Layer 20 of a small transformer language model trained on English Wikipedia (23 layers, counted from 0, width 128).
A neuron's activation on a vector x is GELU(gate . x + bias) times (in . x + bias), where the dot is the dot product.

Input weights of the MLP neurons that the questions are about. A number n stands for (n - 500) times 0.0015.
n120 gate (bias -0.048): 504 327 470 431 345 459 550 735 419 427 500 422 589 361 467 482 546 821 643 470 304 427 352 437 392 568 612 530 629 388 661 372 520 459 469 195 738 465 714 482 584 504 351 568 819 408 451 522 409 638 507 381 648 444 747 536 624 493 518 14 540 577 500 650 449 515 455 342 466 369 414 260 539 485 465 353 686 457 550 244 443 439 389 440 500 225 640 486 474 662 460 580 636 460 500 540 511 465 551 475 496 648 537 445 653 365 515 580 521 500 475 657 459 479 588 364 637 406 591 540 468 529 617 695 393 463 566 389
n168 gate (bias -0.037): 496 715 951 676 382 327 462 397 451 622 553 443 496 516 760 548 568 351 476 492 480 651 594 580 442 557 480 520 606 699 435 541 518 400 463 560 251 715 237 423 551 408 791 372 703 550 561 512 671 406 585 705 540 624 560 477 417 590 207 400 531 488 622 592 543 614 344 269 589 371 434 703 599 396 638 620 366 301 529 656 408 291 218 617 613 407 541 428 405 541 418 555 321 477 508 333 355 408 496 512 248 564 323 489 425 492 393 512 647 270 519 560 562 282 488 456 584 366 291 492 527 573 760 519 403 619 460 482
n252 gate (bias -0.042): 387 696 442 371 785 653 663 416 453 269 269 395 682 335 515 666 317 515 335 481 470 586 559 249 493 431 622 511 705 478 477 646 507 561 338 550 702 328 587 442 534 649 545 698 605 551 704 518 400 385 602 694 447 409 519 618 433 255 456 379 430 271 377 493 682 455 465 431 424 381 540 451 514 394 308 467 694 644 586 534 529 510 330 417 666 584 570 543 530 554 504 620 609 533 579 471 478 623 612 474 692 572 698 656 288 561 447 567 404 669 618 618 608 471 354 428 470 538 354 553 526 650 608 625 387 421 586 809
n281 gate (bias -0.010): 347 454 382 509 566 373 456 683 427 563 591 459 488 640 537 460 433 417 363 580 533 479 491 429 497 522 557 500 472 602 417 497 705 282 526 460 397 569 463 524 536 365 437 536 430 782 590 441 398 554 592 529 518 395 472 405 606 572 509 736 399 454 755 444 350 313 489 447 664 557 671 625 407 518 617 684 349 482 566 549 523 289 624 488 530 565 657 375 464 509 539 564 543 583 667 616 547 567 518 703 544 616 482 374 431 577 393 440 399 518 442 404 421 430 437 646 531 481 551 515 470 544 333 439 544 412 436 625
n120 in (bias -0.038): 595 475 450 399 273 529 464 557 383 370 452 386 599 251 541 336 683 608 426 171 625 520 661 335 484 638 677 700 670 548 471 521 436 401 328 558 683 305 648 492 484 563 293 400 662 571 634 432 375 460 635 328 549 459 611 420 675 617 508 496 452 394 469 456 379 727 504 521 550 714 432 196 226 397 658 337 817 504 708 475 508 595 261 422 520 432 681 672 581 379 420 740 905 664 683 404 587 358 626 404 625 660 608 454 557 392 221 569 593 516 379 542 341 690 630 475 590 479 598 549 568 599 472 512 627 378 561 515
n168 in (bias 0.011): 388 472 471 461 770 248 485 496 481 464 600 335 741 520 242 552 466 447 404 235 658 568 799 512 757 508 555 528 423 720 439 394 574 565 496 346 293 291 456 577 476 612 409 737 535 642 672 309 576 382 500 660 609 565 520 602 393 318 516 806 313 560 593 504 318 583 627 537 459 496 271 516 366 572 381 551 452 661 409 738 373 589 638 470 445 221 722 622 484 549 215 480 332 516 520 445 766 423 337 453 737 460 371 459 520 675 632 369 542 617 458 476 323 392 567 628 544 541 635 396 434 473 481 678 306 456 452 526
n252 in (bias -0.044): 374 603 651 428 549 519 521 541 415 281 433 585 541 368 381 769 451 500 500 619 380 544 576 422 435 387 558 372 565 348 575 526 490 496 486 634 573 437 651 393 386 496 741 274 500 571 327 417 437 558 707 799 470 582 622 604 621 111 325 615 694 379 311 511 489 489 593 444 332 442 543 386 592 470 489 572 463 764 473 574 479 401 399 623 424 554 720 627 489 654 464 284 515 244 244 432 539 535 555 565 523 400 735 462 343 560 603 478 500 532 486 575 435 646 423 378 737 470 291 448 464 400 578 580 482 375 265 534
n281 in (bias 0.003): 590 593 556 673 415 545 602 589 573 408 736 423 384 427 381 350 384 494 570 731 604 612 469 568 603 543 384 588 350 519 448 350 491 516 530 419 669 488 545 574 357 512 449 534 466 488 611 581 607 374 763 436 429 374 462 537 427 702 621 494 425 535 497 451 393 358 266 432 584 352 506 494 323 500 555 410 624 343 493 458 650 346 775 479 481 522 691 546 525 500 725 303 506 550 538 494 334 506 506 550 513 542 422 413 399 526 506 690 403 563 412 523 562 518 392 590 625 539 414 596 488 512 405 403 547 443 395 628

Each question shows a token from some text and the vector x that enters the MLP there. A number n stands for (n - 500) times 0.014.

" the": 546 519 523 525 499 530 530 448 426 520 765 481 534 517 509 496 454 461 490 500 558 552 547 447 499 466 491 549 469 467 488 509 513 553 486 543 504 454 486 492 506 520 516 522 521 418 508 483 507 444 509 538 503 527 490 494 505 526 453 435 543 478 476 526 502 470 504 466 491 434 446 508 539 483 443 488 458 514 479 523 538 508 467 502 496 477 515 539 508 464 559 524 502 501 442 501 495 506 456 459 534 470 456 455 482 490 510 539 500 515 507 522 191 482 490 479 500 493 489 523 507 500 536 500 457 518 544 699
Which neuron lights up most? n168

" a": 548 469 534 493 515 517 515 423 443 502 839 498 541 528 464 438 478 457 474 491 480 458 512 493 481 455 520 554 446 539 492 452 522 513 514 526 487 463 546 491 544 484 489 502 506 431 423 456 499 461 503 564 503 551 508 484 513 492 478 481 618 508 479 531 502 475 470 466 546 466 393 496 553 518 456 537 394 507 504 508 524 518 420 494 475 526 498 511 541 493 548 542 496 431 466 440 445 548 517 478 511 489 469 478 490 504 526 503 487 482 474 462 358 535 470 483 477 456 507 550 475 474 534 506 542 512 535 721
Which two neurons fire most, strongest first? n168, n120

" The": 501 471 481 496 569 493 535 453 477 509 709 570 498 506 500 513 499 445 467 469 447 496 513 521 486 490 411 496 467 566 519 499 500 581 508 484 459 461 517 514 480 575 519 455 533 511 478 516 496 486 489 549 491 530 506 501 479 532 483 484 533 513 517 479 543 488 495 536 461 524 521 508 594 438 489 537 465 515 470 447 480 540 518 452 565 476 573 523 520 490 526 476 459 455 509 529 436 518 523 475 555 486 444 497 508 420 436 496 431 459 501 431 159 539 516 487 516 519 508 535 552 509 566 501 437 481 509 641
Which three neurons fire most, strongest first? n168, n120, n281

"'": 453 534 514 507 547 478 530 461 516 479 649 547 544 575 490 471 394 520 503 583 569 586 484 568 600 441 470 559 425 412 506 586 506 520 417 475 528 472 547 541 411 546 465 589 552 515 424 480 529 549 458 501 472 551 520 560 472 516 464 410 612 472 577 464 476 535 563 522 490 464 461 557 435 482 569 445 580 538 520 604 510 279 382 494 471 435 401 554 480 486 565 513 478 437 552 465 468 514 460 518 500 548 440 497 516 486 509 447 478 523 429 513 453 409 386 489 445 453 524 571 492 508 464 468 458 495 569 543
Which neuron lights up most? n168

"ta": 514 505 463 490 514 449 542 551 477 542 472 455 545 450 425 519 398 487 540 500 404 455 467 454 521 510 447 462 627 460 496 496 518 599 477 492 486 439 379 500 489 468 389 457 499 594 499 512 406 535 613 486 503 397 541 495 472 460 618 486 529 528 470 484 498 528 515 511 555 529 502 488 677 383 519 511 514 555 510 486 438 246 577 509 491 455 549 446 599 572 527 444 567 510 507 506 601 550 470 529 576 444 561 477 510 490 479 491 424 597 468 482 525 501 518 479 496 504 415 524 579 463 533 399 538 612 534 554
Which two neurons fire most, strongest first? n252, n281

".": 474 479 591 550 488 450 418 709 465 506 675 471 491 497 495 452 532 417 374 486 581 488 464 474 513 434 505 489 490 472 518 571 503 518 519 512 474 481 456 490 491 478 532 538 561 530 494 462 500 486 489 493 465 489 479 550 459 499 452 507 500 520 696 509 536 463 468 566 506 472 451 524 529 468 510 514 452 413 520 493 492 544 511 555 478 406 553 490 539 519 502 531 526 510 484 460 483 499 456 502 532 512 435 597 494 399 522 438 466 491 528 531 384 474 444 553 536 515 530 502 517 504 440 342 448 535 510 583
Which neuron lights up most? n168

"ela": 455 475 487 531 465 533 495 562 502 520 486 518 520 411 462 470 331 493 395 539 467 479 520 498 534 503 533 568 511 506 533 523 548 505 473 498 594 535 439 509 477 590 513 460 572 544 476 476 431 436 548 509 488 465 508 545 567 466 585 492 556 501 389 405 530 507 444 423 488 453 491 515 581 427 498 473 551 584 489 566 492 285 598 514 513 482 493 483 505 496 465 462 528 535 496 506 472 535 481 506 578 467 524 465 457 471 544 551 453 522 471 532 522 514 517 493 415 561 449 546 524 544 392 466 511 524 427 707
Which neuron lights up most? n252

" generation": 489 531 533 542 422 459 525 538 448 469 836 464 506 492 570 500 419 514 493 508 528 527 527 442 506 450 505 489 485 415 536 507 531 465 556 498 523 433 479 487 516 491 500 601 482 468 495 453 410 443 497 486 507 465 475 590 459 528 574 529 538 572 405 501 536 480 428 442 532 496 454 518 515 511 526 492 513 449 477 532 524 475 441 435 437 450 501 519 501 534 533 533 511 555 447 516 441 499 474 487 516 418 467 510 476 536 558 573 519 508 470 510 381 387 464 523 486 550 574 478 520 575 479 446 484 512 539 645
Which neuron fires most, and how strongly? n281, at about 2.6

"=": 451 532 531 520 379 531 433 415 486 590 626 475 451 458 483 524 471 487 371 466 496 542 497 463 569 511 405 576 520 462 540 486 514 558 509 523 409 503 458 532 405 500 531 562 555 488 481 407 557 500 464 400 536 491 495 572 491 448 536 463 530 637 528 509 514 483 540 524 531 545 431 471 418 440 571 507 481 464 519 466 430 546 534 403 445 393 430 510 477 600 434 516 522 449 432 545 404 464 519 536 592 587 519 586 573 374 488 404 522 425 540 511 418 586 482 577 534 514 564 520 518 530 517 504 583 535 458 606
Which neuron lights up most? n120

" his": 578 454 507 482 549 515 482 369 515 459 725 575 511 501 528 420 488 558 461 439 471 461 457 512 495 524 542 483 468 550 450 479 570 521 477 486 469 484 517 486 477 524 452 516 501 516 478 499 567 469 477 522 469 525 518 482 475 595 482 520 556 430 493 530 468 510 497 461 519 547 433 494 597 397 479 527 453 488 511 461 451 536 528 400 538 428 549 455 525 481 520 561 504 431 533 489 483 573 486 486 494 486 444 480 547 446 463 499 448 533 457 490 321 545 553 515 460 525 446 520 471 569 564 481 495 491 552 724
Which three neurons fire most, strongest first? n168, n281, n252

" as": 491 514 455 620 532 411 575 402 418 488 660 451 541 506 523 446 407 540 506 393 508 468 421 479 438 534 496 416 570 524 457 508 512 461 548 454 486 480 539 540 549 508 491 555 492 509 419 539 427 508 512 512 416 519 477 494 522 526 439 433 552 431 509 553 488 539 481 480 530 542 326 392 513 593 556 510 378 554 496 510 435 428 537 515 453 577 489 414 520 531 570 507 568 559 522 537 525 582 556 428 523 594 541 453 519 484 549 473 461 499 409 459 438 561 514 522 564 512 467 578 567 600 496 425 492 395 495 602
Which neuron fires most, and how strongly? n120, at about 2.6

",": 476 453 497 430 510 450 442 532 552 400 759 510 476 453 483 493 448 541 477 546 532 638 551 516 419 460 580 519 499 513 434 474 539 563 469 516 485 493 477 549 513 428 458 504 548 473 445 451 394 481 467 410 493 611 565 490 460 430 515 446 469 461 619 487 439 526 518 458 450 508 526 447 474 484 646 552 492 529 422 615 568 455 438 546 530 443 552 573 515 516 594 502 512 493 454 483 523 520 549 425 493 472 498 454 458 435 573 501 525 522 506 489 403 464 520 502 519 546 503 531 447 490 507 449 464 516 549 571
Which three neurons fire most, strongest first? n120, n281, n168

" of": 507 517 542 532 521 543 462 446 432 490 902 466 478 561 477 586 478 506 394 514 535 561 473 477 480 433 484 516 501 458 473 537 480 526 470 520 512 504 480 516 506 502 498 508 459 433 427 459 510 538 510 496 524 505 508 488 466 490 516 418 497 504 560 503 508 450 444 503 489 439 423 538 441 501 442 495 478 460 486 511 521 509 501 565 461 490 543 512 514 476 521 532 492 491 487 512 452 533 479 470 522 506 511 416 460 527 493 503 542 533 486 539 408 522 472 511 497 514 477 486 451 523 480 469 518 497 497 676
Which three neurons fire most, strongest first? n281, n168, n120

" that": 502 571 502 494 422 520 490 496 531 486 948 482 535 456 499 523 473 478 394 477 469 583 480 481 489 508 479 452 360 481 468 466 451 519 432 524 496 534 486 477 506 537 534 519 576 508 452 552 476 490 473 520 510 522 521 553 480 600 437 479 490 503 471 502 508 471 420 517 470 501 453 532 509 549 483 469 488 587 514 536 578 501 453 502 466 482 508 521 488 493 508 525 451 494 550 496 456 492 535 481 488 521 472 419 528 513 574 455 486 494 482 587 478 478 479 463 566 480 420 574 499 469 505 421 500 522 459 488
Which neuron fires most, and how strongly? n168, at about 0.85

"no": 498 446 353 553 494 488 551 533 511 451 466 610 444 442 510 515 474 519 377 575 431 479 521 502 519 452 405 492 595 466 572 425 520 564 564 537 512 442 430 511 430 567 465 475 493 605 510 508 388 460 631 454 466 425 520 521 557 565 637 449 462 505 475 451 527 544 398 454 566 469 480 469 505 431 647 446 492 592 473 514 638 345 511 533 451 508 443 587 587 494 496 483 469 601 467 582 551 538 500 417 543 471 580 554 507 536 547 371 486 558 412 498 512 474 540 515 485 554 431 448 487 506 492 480 463 486 531 541
Which neuron lights up most? n281

"ife": 516 416 565 515 511 475 550 470 458 438 619 478 620 360 466 451 488 490 524 532 482 552 541 497 525 480 455 484 564 573 518 472 600 561 565 454 498 503 442 452 553 468 541 575 443 461 454 479 613 488 522 427 448 460 545 555 540 520 578 500 460 517 420 434 509 485 384 439 549 452 425 527 432 439 638 485 370 506 548 530 633 453 444 479 509 553 492 472 471 516 337 431 442 576 477 575 464 486 464 455 435 463 560 581 561 466 583 513 411 580 461 514 506 427 559 488 575 465 417 486 518 427 598 502 481 582 624 570
Which neuron lights up most? n168

" de": 469 446 545 529 518 531 434 508 502 458 736 541 501 414 470 509 335 478 402 553 485 496 489 504 439 482 546 533 482 550 423 538 476 547 499 638 532 454 466 494 551 469 461 481 469 507 490 529 613 466 467 492 477 535 567 566 490 487 525 421 519 471 507 490 505 512 552 470 482 492 537 486 405 423 533 519 428 518 453 541 524 366 478 626 498 489 455 549 504 536 603 527 458 531 488 499 489 482 517 490 558 507 539 436 421 514 513 532 506 535 523 461 472 426 479 470 458 485 421 515 502 543 450 492 444 475 591 673
Which neuron lights up most? n252

"nan": 432 541 395 516 484 503 419 552 483 518 572 475 516 431 499 560 492 548 394 405 475 508 605 440 462 432 413 569 547 490 571 529 544 611 488 540 484 545 456 490 482 474 530 481 423 499 548 457 500 487 639 460 518 506 525 480 585 582 451 488 506 504 417 466 486 471 333 503 600 512 432 436 532 388 497 474 582 527 524 484 564 346 549 616 441 488 452 530 542 470 458 492 542 479 454 386 465 499 567 520 517 484 401 535 578 428 563 579 567 642 491 524 484 394 576 482 532 516 459 564 521 540 500 567 490 485 550 493
Which neuron fires most, and how strongly? n120, at about 4.5